Layer 5 of a small transformer language model trained on English Wikipedia (10 layers, counted from 0, width 96).
A neuron adds its activation times its output weights to the MLP's output. To switch it off is to set its activation to zero at one token and run the rest of the model.
A neuron's activation on a vector x is SiLU(gate . x) times (in . x), where the dot is the dot product.

Input weights of the MLP neurons that the questions are about. A number n stands for (n - 500) times 0.00098.
n8 gate: 151 525 523 266 379 474 437 576 552 274 537 575 378 409 471 390 522 613 451 395 424 310 311 424 151 371 403 454 656 504 457 504 504 326 563 550 239 263 420 344 137 289 818 483 544 306 521 408 337 445 423 404 728 637 540 578 424 424 521 581 793 451 622 369 612 512 407 611 429 522 628 369 439 455 332 607 436 581 265 423 377 277 686 587 350 649 295 379 479 376 441 678 296 809 474 535
n54 gate: 433 277 454 519 481 521 483 383 606 372 682 463 428 418 445 578 326 495 720 560 500 500 529 659 406 919 505 444 596 663 409 495 640 736 528 360 656 322 477 441 325 547 632 667 643 25 548 447 343 712 545 272 475 443 544 620 367 235 716 660 271 373 510 773 438 329 570 302 561 553 456 495 379 418 523 450 581 704 602 229 443 787 659 250 557 42 435 347 486 443 467 884 701 201 325 397
n102 gate: 560 421 371 605 652 448 655 437 472 481 540 522 557 430 429 462 576 163 377 639 401 297 317 667 359 362 541 386 653 442 771 384 458 444 297 505 372 748 644 424 464 559 418 178 742 722 335 664 739 427 587 416 744 427 557 444 567 473 414 369 583 151 519 417 629 576 347 510 491 528 132 928 590 452 621 623 436 222 564 523 496 631 477 384 550 429 536 462 346 546 343 306 741 807 911 347
n171 gate: 606 430 179 532 491 468 253 397 602 137 421 504 426 583 333 631 313 515 373 861 302 261 413 568 382 537 838 91 403 652 436 546 389 431 464 505 306 599 536 448 464 446 455 487 466 571 463 397 546 419 353 421 605 559 509 666 400 491 690 694 450 265 690 352 582 496 397 595 446 296 472 644 504 513 392 557 309 792 547 820 208 452 431 542 100 518 509 576 540 286 630 495 259 690 632 607
n202 gate: 402 492 611 231 368 255 651 467 624 421 723 471 813 338 500 552 751 491 212 645 471 470 411 600 693 322 529 706 616 607 610 470 461 646 396 509 422 571 624 641 378 450 588 488 436 491 572 383 623 626 408 500 474 707 548 620 518 417 82 479 670 448 629 358 492 566 691 759 388 389 326 496 448 455 450 715 635 434 370 825 602 290 538 325 538 504 244 460 508 546 595 491 627 719 647 385
n205 gate: 266 769 658 147 553 358 286 709 446 680 302 484 656 403 750 788 426 331 680 541 380 532 569 134 474 293 594 294 371 257 351 226 248 484 416 711 91 704 573 775 442 698 505 780 540 522 489 402 617 463 214 225 174 346 418 313 643 645 427 400 447 374 635 657 744 377 604 258 749 564 434 500 136 617 734 424 384 622 515 622 353 461 237 388 643 607 479 373 449 585 583 763 429 349 215 476
n228 gate: 518 717 164 345 702 508 300 566 464 271 607 626 559 342 534 614 318 402 482 483 711 433 451 373 650 460 408 303 532 265 504 459 293 581 373 687 521 548 435 320 411 675 768 461 621 436 593 259 496 544 349 545 454 433 440 716 680 387 575 496 429 418 749 866 545 651 531 218 574 798 335 522 312 466 456 376 376 593 512 513 360 406 536 549 230 239 288 593 654 536 443 468 454 703 239 721
n8 in: 292 355 439 238 139 436 389 649 299 135 463 487 443 475 384 509 508 547 456 445 449 491 427 325 200 470 517 547 369 551 721 583 273 334 466 509 296 415 534 307 354 640 718 694 476 527 405 438 643 547 667 276 455 569 366 570 478 585 423 342 669 242 518 384 504 559 419 518 432 504 580 487 581 566 114 728 487 681 556 845 248 454 448 461 478 666 391 518 554 660 462 473 201 662 384 402
n54 in: 405 792 583 624 409 533 421 335 256 571 566 332 598 335 269 698 335 575 571 441 483 807 393 614 543 500 432 644 439 567 578 396 274 565 652 455 583 695 601 491 573 496 666 404 585 451 547 316 405 428 439 452 706 436 482 504 709 408 822 424 487 615 539 603 397 471 513 620 706 583 204 171 504 455 584 438 376 478 540 406 532 414 500 509 863 554 349 303 574 564 164 913 509 239 513 488
n102 in: 550 409 366 263 668 305 422 340 322 393 612 267 479 331 600 671 406 708 454 544 522 473 211 429 352 554 362 607 705 562 378 610 240 436 620 519 487 309 588 327 415 411 665 632 593 463 568 376 509 522 679 381 335 671 388 614 570 867 491 397 278 458 422 440 319 290 367 416 451 578 607 403 208 392 385 465 770 684 701 518 258 619 719 491 383 270 293 768 248 810 478 481 388 353 464 500
n171 in: 585 611 395 429 558 396 455 579 473 330 415 526 568 423 397 212 663 412 303 730 351 536 384 421 465 549 970 303 500 735 397 703 586 392 737 589 466 759 282 551 429 268 460 539 471 596 647 254 397 416 576 545 440 789 596 630 620 343 667 482 540 541 505 228 446 336 526 412 478 581 390 434 814 338 509 410 451 607 405 660 434 448 401 410 163 680 340 398 397 544 757 334 371 459 832 464
n202 in: 367 308 407 301 345 448 480 454 651 285 578 413 686 402 484 461 567 467 263 492 513 397 538 542 644 491 912 661 392 579 513 716 422 453 521 710 529 735 679 748 602 500 749 433 608 338 645 278 615 736 677 561 464 590 482 556 411 621 315 761 791 303 517 345 632 653 596 478 471 392 452 349 412 455 542 516 840 598 583 734 405 306 444 573 530 529 421 442 709 662 542 346 548 634 682 654
n205 in: 420 505 666 184 905 577 404 647 384 408 238 650 674 300 524 638 669 603 444 573 554 415 376 378 401 595 54 613 455 325 400 274 269 550 451 630 361 710 485 732 708 524 461 747 551 597 555 348 719 205 336 384 148 341 34 430 376 724 441 549 455 449 581 742 495 625 666 521 758 384 541 373 430 548 544 557 545 313 555 832 399 390 636 259 772 691 621 541 510 515 622 392 469 379 347 352
n228 in: 329 170 683 513 285 489 383 362 193 531 631 575 371 680 439 478 522 710 548 625 374 727 560 739 538 607 517 574 496 612 457 422 504 552 357 504 590 479 742 549 415 450 230 496 464 364 636 757 679 584 452 639 607 364 491 319 58 513 542 226 526 531 461 439 321 521 467 553 358 461 447 609 484 626 546 500 772 424 698 555 401 784 246 547 572 639 562 482 410 504 567 593 394 599 878 508

Output weights of the MLP neurons that the questions are about. A number n stands for (n - 500) times 0.00098.
n8: 492 496 783 659 597 443 594 570 676 587 718 544 377 308 686 537 675 447 632 433 446 515 436 676 485 261 555 436 578 352 244 737 567 499 541 486 890 604 249 639 410 645 527 570 587 554 448 343 234 408 380 482 670 487 313 644 596 417 493 411 351 533 552 489 236 528 414 542 436 273 685 274 435 729 589 293 534 551 436 220 521 441 572 428 394 286 503 618 346 260 540 600 600 650 468 295
n54: 270 485 665 464 458 450 798 524 692 529 446 455 522 484 486 232 698 468 475 831 363 460 499 353 229 649 440 471 247 753 610 385 511 612 676 584 524 448 471 707 354 543 621 577 664 606 500 416 272 538 459 454 514 398 565 197 626 619 316 802 554 467 573 302 579 230 235 365 282 364 423 339 418 617 472 228 425 202 467 526 467 413 653 566 611 411 393 508 488 383 409 745 533 691 703 503
n102: 455 381 455 697 807 371 421 666 215 404 684 378 617 433 771 492 505 321 620 577 358 355 478 550 409 592 546 220 372 573 787 278 509 657 497 417 629 486 949 441 506 309 502 387 523 667 619 432 705 490 410 354 494 414 765 578 364 519 405 394 536 493 447 428 444 534 557 313 619 603 649 405 602 254 277 649 470 386 591 424 439 692 366 463 551 225 518 436 755 707 390 619 611 609 395 565
n171: 612 673 953 446 513 411 848 394 527 626 659 461 580 271 462 478 683 530 505 219 713 641 388 435 426 291 347 931 610 511 512 322 533 483 554 482 414 661 108 684 457 416 717 407 476 342 580 587 364 649 547 620 307 502 426 566 499 579 483 217 411 531 359 334 199 533 732 443 528 694 639 421 620 550 526 236 650 477 464 405 571 514 545 330 573 447 324 487 584 627 532 421 670 599 454 289
n202: 490 182 497 366 460 305 803 483 416 503 409 475 600 343 711 441 553 601 434 433 559 206 299 495 564 295 507 585 693 362 343 434 481 608 481 333 544 534 380 539 353 640 370 427 290 561 568 367 367 405 548 589 631 582 249 663 676 296 179 656 525 836 449 375 351 270 616 516 297 427 408 434 629 499 585 599 554 467 419 384 403 437 514 386 524 509 64 565 428 514 606 562 632 400 543 571
n205: 752 616 443 203 743 668 709 489 445 462 402 561 453 395 307 735 973 606 434 405 610 584 593 544 611 536 393 408 649 553 503 420 567 595 817 460 274 535 596 454 508 611 506 663 483 410 541 447 739 265 250 547 528 313 217 440 436 524 596 320 587 450 269 821 475 310 822 409 732 326 570 266 721 544 652 582 468 383 388 600 802 399 651 377 565 674 440 636 557 550 606 282 503 622 476 110
n228: 332 444 427 463 550 406 309 336 465 270 547 584 729 463 407 270 43 403 421 684 550 432 393 599 595 731 644 566 404 616 613 452 279 405 594 539 620 455 661 438 523 489 536 683 854 496 604 703 596 459 550 594 462 219 512 547 196 318 565 688 388 443 631 717 483 446 524 482 218 485 418 600 454 735 562 306 403 423 757 375 556 652 292 627 230 585 485 458 708 294 651 596 590 535 472 766

Each question names a token from some text and the token that comes next. It shows the vector x that enters the MLP there. A number n stands for (n - 500) times 0.0034.

Then comes g, the gradient of the next token's log-probability with respect to the MLP's output, scaled to length 1. A neuron's effect is roughly proportional to its activation times (output weights . g). A number n stands for (n - 500) times 0.00079.

" m", then "emorial"
x: 603 523 727 574 524 295 724 465 534 451 570 402 374 286 566 446 546 613 599 423 485 517 616 460 603 500 424 406 382 488 356 614 487 570 493 471 439 483 499 359 223 463 431 439 445 331 447 495 487 358 679 549 516 541 358 376 786 358 520 515 613 383 390 420 420 702 319 377 629 635 407 427 505 176 561 532 548 363 462 313 537 603 591 488 548 531 505 382 368 411 329 441 416 649 585 430
g: 796 574 693 599 455 457 500 329 440 781 158 647 451 688 585 580 379 592 469 543 486 464 644 650 539 543 536 499 629 318 475 453 559 368 475 568 628 524 491 621 450 704 499 524 623 278 578 730 535 355 642 610 526 513 392 271 697 457 523 554 614 723 465 527 351 579 498 536 636 365 922 336 594 496 647 449 488 545 516 690 487 666 632 493 632 652 478 359 500 245 614 625 455 560 650 449
Which neuron, switched off, lowers the next token's probability most? n205

"-g", then "ame"
x: 556 425 631 719 440 484 725 509 504 744 464 474 400 335 785 431 499 431 400 424 384 525 478 437 589 494 444 574 514 435 456 490 339 729 656 564 737 666 438 609 393 480 374 377 253 612 475 557 542 467 249 534 514 482 510 556 431 438 368 768 507 607 320 550 645 398 607 447 744 755 529 642 530 529 512 527 456 601 555 364 501 631 625 278 516 518 556 472 459 505 498 627 558 427 448 395
g: 820 354 399 534 282 355 473 369 723 391 522 623 363 493 441 481 464 526 400 591 583 654 639 447 454 397 603 630 614 473 518 317 504 518 687 508 528 307 621 555 636 489 443 528 563 443 595 399 510 632 426 146 462 585 385 594 627 320 439 370 467 772 367 547 554 666 633 508 293 473 469 550 520 718 272 695 675 439 419 388 576 473 472 320 320 366 500 548 609 650 801 458 337 243 534 694
Which neuron, switched off, raises the next token's probability most? n8

"ong", then " the"
x: 526 553 535 497 487 387 460 472 505 572 419 486 516 369 573 409 788 538 335 588 525 479 365 500 472 324 581 546 520 624 483 622 448 337 431 601 347 507 128 449 475 465 581 438 477 660 518 435 436 368 421 449 517 633 668 754 543 251 471 616 443 551 502 450 662 671 702 535 401 374 559 355 475 419 459 374 518 661 347 547 484 437 453 637 448 470 349 654 403 485 539 448 483 532 404 390
g: 429 975 595 481 489 473 462 475 681 651 526 490 443 153 291 535 526 456 318 384 711 670 593 545 682 532 446 301 574 660 614 540 560 582 475 539 282 357 622 358 408 205 603 543 625 602 489 555 636 647 612 738 520 444 456 417 640 345 490 601 458 595 311 529 477 492 325 513 531 366 390 724 567 500 539 574 489 600 474 671 533 382 473 556 457 615 577 653 370 179 362 506 524 406 415 357
Which neuron, switched off, raises the next token's probability most? n202

" S", then "av"
x: 537 605 849 419 456 621 663 482 406 438 518 345 507 493 604 477 410 589 500 274 485 511 533 542 458 541 389 648 520 368 470 608 557 411 577 490 469 427 270 333 546 516 496 507 424 438 399 666 415 619 439 400 510 656 517 487 313 551 342 359 625 492 565 355 591 502 354 577 495 569 541 506 574 534 405 491 444 496 453 414 593 418 470 501 350 496 503 500 422 387 468 422 368 446 572 402
g: 566 655 496 287 450 335 552 420 473 618 711 524 676 396 173 631 548 517 514 452 454 338 772 361 609 520 435 359 316 445 544 382 468 637 399 520 598 471 434 434 517 418 465 344 441 586 668 474 564 544 412 440 272 471 673 530 375 586 238 553 455 464 362 257 401 532 335 468 583 309 602 634 513 725 651 495 296 379 559 554 340 806 127 410 286 468 483 544 495 433 574 473 586 313 359 614
Which neuron, switched off, raises the next token's probability most? n8

"t", then "ak"
x: 513 554 686 463 347 344 615 530 630 668 670 511 471 340 519 707 707 743 466 679 420 508 510 516 480 332 281 794 606 357 665 345 472 443 619 349 497 513 281 412 405 636 608 509 420 616 518 572 484 244 401 473 534 597 510 603 187 514 486 512 437 637 575 425 631 265 400 527 529 442 500 578 482 442 525 431 480 592 451 554 463 385 498 275 473 398 505 623 503 424 408 442 352 525 595 546
g: 589 501 303 550 460 499 509 337 397 342 519 653 612 559 535 613 378 694 686 423 468 575 376 432 510 290 642 471 557 422 268 385 660 554 541 464 534 424 521 252 451 461 225 552 230 404 393 536 595 593 599 378 853 516 532 629 598 776 457 363 480 458 577 622 659 442 557 524 751 324 549 524 522 542 279 620 485 541 298 471 657 658 298 370 720 228 275 594 462 424 570 305 486 439 468 476
Which neuron, switched off, raises the next token's probability most? n202

"orn", then " as"
x: 440 578 673 611 482 448 727 426 509 581 557 545 439 451 489 344 731 649 565 556 430 630 500 512 502 429 419 636 336 583 380 479 485 526 466 466 166 540 286 376 487 543 685 472 515 646 534 364 369 444 407 711 564 416 652 452 715 532 339 671 431 823 477 464 316 433 547 514 535 359 542 423 617 491 452 402 553 444 484 513 515 656 628 551 382 490 549 381 381 511 498 385 449 353 559 296
g: 532 438 299 450 392 752 504 713 342 226 416 247 638 398 603 318 564 677 391 493 447 252 675 430 541 712 490 458 488 325 649 327 463 467 362 390 458 719 525 432 697 447 501 671 421 535 454 514 462 490 529 489 302 259 717 534 545 373 428 509 341 229 697 698 564 595 658 354 364 339 453 563 625 418 394 701 483 442 303 508 537 605 302 493 498 452 739 574 561 401 589 402 606 521 451 579
Which neuron, switched off, lowers the next token's probability most? n171

" for", then "e"
x: 582 487 653 383 575 316 497 532 554 613 364 518 393 434 502 537 964 483 480 565 572 549 475 488 477 575 530 603 548 499 426 557 451 532 521 523 411 479 523 533 732 433 492 453 347 588 519 475 745 679 359 424 594 525 484 577 461 464 417 447 529 530 587 510 520 572 581 577 496 429 493 380 467 228 486 454 404 579 554 537 507 532 495 437 487 420 432 624 532 519 433 376 417 490 495 398
g: 545 512 478 466 435 400 495 561 472 642 296 577 409 775 605 662 460 544 543 668 197 292 637 364 505 401 696 415 386 630 257 536 539 581 741 501 519 592 495 432 473 519 293 452 199 362 356 475 531 428 480 519 639 612 361 360 418 603 568 550 502 350 382 283 351 633 630 705 478 594 459 789 357 318 323 352 341 441 575 301 449 625 480 671 376 450 344 527 338 565 315 462 658 352 366 458
Which neuron, switched off, lowers the next token's probability most? n202

"and", then "ine"
x: 592 667 610 395 604 326 503 600 429 612 466 501 504 317 444 459 639 381 542 474 565 387 399 561 542 308 453 480 617 494 492 524 416 506 611 441 401 386 196 531 514 556 586 445 596 523 304 455 422 331 221 747 552 709 591 545 668 375 502 483 433 617 790 382 423 321 678 506 422 333 534 439 456 631 468 325 346 424 502 602 577 484 557 441 490 487 397 510 245 535 631 391 530 607 540 423
g: 621 636 380 625 348 535 474 371 578 522 340 418 576 446 593 440 554 401 412 418 430 597 557 442 487 526 442 178 513 498 550 543 614 447 549 504 500 398 445 237 487 583 499 428 557 403 487 451 513 474 409 568 425 633 380 259 525 502 834 374 523 638 279 352 493 493 678 482 727 451 530 532 525 456 225 834 283 572 400 502 342 330 506 271 606 738 499 411 691 583 966 537 500 330 532 412
Which neuron, switched off, lowers the next token's probability most? n228

" |", then " N"
x: 537 525 327 537 537 529 522 488 577 562 558 495 302 667 335 589 845 379 504 456 455 450 367 531 510 486 496 552 517 399 526 617 588 442 556 515 566 652 350 472 549 543 429 373 450 520 534 546 432 387 335 506 766 505 551 548 473 415 359 555 570 734 480 473 557 525 439 543 480 430 418 620 606 412 588 459 491 377 502 393 740 428 508 576 520 570 541 399 554 421 320 510 538 514 603 415
g: 488 274 457 682 274 411 473 336 310 487 450 403 416 530 433 545 537 572 505 402 693 735 453 386 433 336 881 595 427 422 336 574 530 662 691 396 391 454 485 705 578 626 480 490 442 241 626 299 783 676 354 619 494 296 493 516 405 421 625 633 380 138 468 374 370 450 585 521 596 417 415 693 487 571 526 747 586 486 540 499 469 364 523 532 327 614 370 485 307 373 491 615 639 446 518 514
Which neuron, switched off, lowers the next token's probability most? n102

" on", then "go"
x: 494 624 650 481 516 470 630 504 733 306 445 556 476 382 389 474 885 483 408 602 535 404 536 559 438 493 607 676 535 566 513 480 600 419 427 519 399 442 679 397 578 395 638 373 339 713 589 596 752 729 301 504 429 503 555 491 499 533 367 666 487 355 562 504 546 434 595 443 575 585 587 504 574 441 550 482 549 591 472 630 525 483 586 502 363 454 362 545 476 523 534 532 363 579 527 484
g: 659 465 461 740 613 572 538 747 471 567 283 590 571 609 681 488 257 504 575 614 376 81 543 664 288 356 681 682 575 307 426 364 468 471 613 204 389 564 428 401 628 443 462 449 397 540 429 561 359 394 536 462 711 535 434 363 308 554 490 577 459 351 557 475 543 615 462 405 454 544 418 686 481 268 623 330 651 709 709 410 481 459 357 477 380 524 476 391 278 636 608 525 623 505 314 589
Which neuron, switched off, lowers the next token's probability most? n202

" run", then " educ"
x: 506 509 669 322 567 436 702 501 481 415 527 439 594 451 471 668 809 410 353 530 410 436 545 489 485 446 427 412 530 456 542 433 542 420 593 535 381 593 474 547 721 469 650 485 452 518 723 576 513 232 266 502 424 469 658 513 724 531 379 517 509 540 460 477 412 383 530 325 522 456 552 412 390 528 497 590 545 553 437 204 549 544 423 417 458 495 566 644 568 652 400 720 430 389 660 398
g: 445 613 519 421 523 378 541 614 577 599 583 519 383 439 434 574 756 504 690 444 543 524 312 423 706 414 434 543 295 532 697 424 427 370 453 679 235 537 575 718 264 436 385 608 771 457 351 482 537 399 501 645 611 352 378 511 343 905 501 390 517 558 438 732 449 553 467 568 506 199 654 418 569 503 495 471 407 543 471 708 553 426 731 495 606 663 622 608 460 354 640 283 514 628 712 325
Which neuron, switched off, lowers the next token's probability most? n205

" project", then "s"
x: 605 429 675 446 402 472 457 488 602 455 610 241 626 329 642 355 871 448 472 576 458 494 560 417 509 460 601 210 541 568 552 624 500 353 408 400 575 547 584 513 431 422 509 467 381 501 512 397 429 530 318 490 435 338 510 560 736 410 404 640 468 511 529 512 490 434 256 401 504 533 527 470 390 542 665 394 503 514 532 504 505 452 406 387 345 588 443 567 537 463 459 508 564 465 651 464
g: 456 409 613 365 501 413 535 692 639 519 351 544 376 597 581 511 492 428 328 548 205 265 576 295 419 417 498 652 536 694 387 634 467 476 510 563 281 451 548 323 529 708 522 418 404 613 724 475 504 669 258 650 502 362 505 654 685 246 385 593 556 573 369 498 510 420 615 601 660 754 507 380 309 279 492 688 820 430 432 395 280 548 388 511 457 646 626 501 596 490 383 590 429 351 330 338
Which neuron, switched off, lowers the next token's probability most? n202

"v", then "ail"
x: 511 434 457 537 418 407 593 539 380 431 413 580 389 327 638 492 592 474 356 463 414 563 519 439 592 306 650 588 517 390 371 534 482 395 713 375 489 591 431 392 434 437 514 617 431 496 542 450 287 209 406 517 648 693 322 673 736 416 400 273 560 802 564 485 444 495 467 812 320 648 302 589 347 500 509 194 351 472 483 359 397 467 635 335 654 577 440 508 441 553 604 566 412 470 404 363
g: 616 319 597 631 369 481 533 537 646 469 310 539 475 631 476 469 454 502 790 569 428 425 619 796 719 727 492 504 551 532 274 736 480 548 647 660 688 498 676 594 416 385 508 566 216 525 619 474 631 280 672 525 648 569 423 483 586 641 513 637 645 402 371 621 537 576 413 448 552 423 345 249 671 489 534 703 604 521 700 583 623 310 437 555 485 402 371 515 600 383 606 698 202 641 531 349
Which neuron, switched off, lowers the next token's probability most? n171

" ", then "3"
x: 506 405 762 545 469 758 472 496 490 390 493 386 299 335 466 435 342 569 537 631 488 534 395 577 427 421 522 595 536 505 431 490 448 442 668 473 548 397 416 527 447 587 652 569 438 417 504 384 542 508 309 368 470 381 458 525 489 384 426 609 508 410 724 423 364 277 425 635 556 431 451 473 596 346 526 364 602 726 582 417 450 537 495 422 635 589 366 560 298 423 309 570 507 536 582 213
g: 245 299 440 460 507 462 384 594 381 643 563 626 615 453 629 609 534 236 270 470 434 520 469 526 503 463 460 541 513 575 381 390 553 265 445 522 401 578 407 299 239 815 510 367 370 393 452 483 271 494 685 487 270 463 653 681 546 720 495 473 367 537 443 608 711 380 450 599 509 430 391 339 530 534 467 391 628 432 111 595 423 532 473 593 586 373 299 704 507 262 530 604 453 540 324 297
Which neuron, switched off, lowers the next token's probability most? n54

" ad", then "he"
x: 550 509 708 433 733 334 766 467 443 505 603 443 466 516 583 506 561 355 443 614 524 290 607 495 585 410 558 462 577 587 545 384 450 728 427 573 453 566 670 542 478 594 445 458 298 486 535 514 431 606 368 568 462 615 369 374 612 464 389 775 418 509 575 334 408 347 657 669 551 606 572 395 590 357 521 499 610 490 432 339 508 490 219 392 624 417 352 541 466 477 321 443 472 454 312 408
g: 342 316 358 374 443 455 495 648 387 621 654 532 411 284 507 516 578 484 671 612 482 411 465 699 426 619 419 380 529 548 313 707 664 259 570 545 397 551 587 443 491 473 637 264 556 621 283 548 552 585 635 336 480 628 472 355 252 382 514 715 411 732 428 574 572 507 795 645 521 670 503 862 522 270 462 663 261 489 386 665 521 399 578 696 356 421 303 443 510 428 501 509 575 430 587 413
Which neuron, switched off, raises the next token's probability most? n8

" read", then "ing"
x: 615 420 691 426 597 545 631 431 587 360 520 271 638 482 528 471 860 772 420 565 515 436 488 516 491 450 455 133 475 517 548 586 366 526 472 412 355 610 530 423 366 548 571 637 448 481 605 446 558 432 386 545 465 527 488 551 558 466 219 657 445 481 556 438 474 364 547 543 631 410 464 489 485 404 513 464 476 567 520 301 419 453 356 356 424 573 548 591 517 648 526 581 451 440 467 319
g: 533 656 555 750 295 328 502 450 760 547 396 703 488 459 515 605 582 568 404 477 319 652 593 542 497 531 509 550 466 420 283 590 676 572 459 246 511 556 520 430 419 501 564 503 509 410 624 480 487 492 802 612 697 176 380 622 231 506 399 531 720 495 422 481 712 435 565 374 530 563 589 528 526 471 521 124 345 436 573 499 219 365 672 545 633 498 468 372 628 783 595 477 708 457 544 390
Which neuron, switched off, lowers the next token's probability most? n171

"p", then "olog"
x: 446 442 589 515 471 533 559 506 541 466 631 538 629 445 586 406 659 498 530 588 403 577 592 535 532 330 565 597 599 410 577 534 537 485 599 397 656 509 325 406 454 694 519 509 383 429 377 537 375 335 434 400 489 528 529 463 411 544 265 707 478 536 321 333 583 240 385 596 481 542 448 756 532 442 474 281 609 403 426 437 551 461 705 432 543 521 337 558 605 182 748 464 456 663 544 385
g: 525 379 517 332 499 417 421 408 728 500 567 658 466 594 260 289 583 342 739 574 615 823 475 236 463 344 505 592 373 649 753 237 479 562 645 479 418 319 584 743 474 460 469 475 325 501 569 472 449 675 315 458 594 475 389 349 649 326 427 404 466 498 527 605 477 579 510 425 236 417 516 405 535 647 564 624 398 401 607 620 475 614 487 528 375 571 512 647 127 327 390 303 606 494 592 587
Which neuron, switched off, lowers the next token's probability most? n54

" re", then "un"
x: 545 600 687 533 619 443 564 434 635 516 559 460 531 478 472 624 636 587 351 580 417 304 462 570 560 261 649 581 548 539 373 470 389 403 443 634 523 755 550 414 424 613 387 607 276 683 606 563 489 562 635 390 374 595 622 402 566 494 350 647 508 384 626 396 399 536 645 605 718 593 304 632 453 498 548 670 488 371 362 249 527 567 379 562 483 437 435 586 395 540 405 438 401 706 549 313
g: 847 73 462 469 451 571 539 589 421 428 660 469 231 407 639 788 444 341 424 346 542 451 391 413 674 592 248 549 426 293 557 527 398 468 490 448 770 412 576 419 469 404 581 591 431 446 549 426 482 524 585 347 404 582 541 542 414 366 347 621 532 549 385 528 588 574 390 401 466 857 383 560 525 443 446 511 496 418 716 302 635 441 485 396 468 615 463 518 441 593 641 753 449 588 792 357
Which neuron, switched off, lowers the next token's probability most? n202

" not", then " hold"
x: 530 486 530 399 588 514 600 356 425 596 528 482 561 411 368 556 814 704 491 501 503 702 473 532 546 473 540 359 676 553 414 454 576 644 466 505 539 474 484 412 407 423 395 466 460 452 618 598 469 387 316 498 600 721 377 602 394 348 478 662 483 716 451 496 362 510 424 641 521 321 378 424 230 480 511 583 398 437 391 364 514 460 430 474 336 431 383 862 388 669 426 527 422 502 455 311
g: 606 553 538 664 304 380 584 665 557 662 335 469 712 414 393 386 410 516 448 456 641 753 605 239 388 588 680 500 478 469 450 587 204 658 268 398 664 354 433 230 470 549 634 755 615 595 354 740 513 539 392 580 579 489 668 448 394 566 439 433 311 553 609 748 440 437 389 629 369 586 471 664 419 370 368 497 569 548 524 639 430 390 470 367 401 430 638 518 670 392 657 279 388 317 651 568
Which neuron, switched off, lowers the next token's probability most? n202

"s", then " in"
x: 515 485 618 444 404 435 498 516 413 599 562 516 540 447 506 391 835 665 508 535 527 487 454 620 592 308 542 521 612 568 574 560 444 400 680 466 489 499 221 486 324 382 748 511 384 454 452 653 440 249 521 503 449 679 330 508 413 633 523 448 525 453 596 500 601 473 562 521 530 484 593 495 720 469 461 487 362 559 526 585 542 460 811 390 407 430 433 587 346 438 437 583 553 500 574 641
g: 352 511 508 395 566 543 456 592 591 689 610 344 578 310 517 336 480 314 384 507 655 740 452 325 577 380 331 279 473 617 384 272 434 542 441 376 575 574 569 659 387 307 555 621 422 387 533 287 365 402 357 616 295 282 592 679 903 463 443 342 551 427 393 540 138 697 463 717 479 332 339 415 457 679 504 534 493 565 500 609 685 561 511 577 548 347 412 407 519 463 475 574 651 423 433 501
Which neuron, switched off, lowers the next token's probability most? n8

" ", then "4"
x: 562 486 748 581 448 752 489 464 493 377 533 353 317 273 527 459 332 586 508 591 508 603 383 514 439 492 517 558 487 526 328 521 409 365 742 447 488 421 535 567 481 605 711 631 413 441 536 443 536 566 289 417 349 379 423 492 625 441 384 552 476 476 646 464 310 350 328 601 613 430 489 500 584 375 539 339 544 643 587 383 489 571 537 449 578 564 306 513 329 375 269 621 523 452 583 255
g: 271 609 525 481 581 494 443 568 435 701 482 443 431 383 507 538 461 407 470 516 283 480 390 488 407 662 510 785 489 634 616 378 636 377 498 777 426 543 367 454 432 482 380 510 437 384 385 426 271 450 737 514 313 562 617 559 341 566 447 474 387 444 507 592 701 336 418 541 586 433 348 332 533 381 349 527 605 391 105 656 313 438 536 599 237 500 448 716 582 152 514 592 533 447 213 331
Which neuron, switched off, lowers the next token's probability most? n54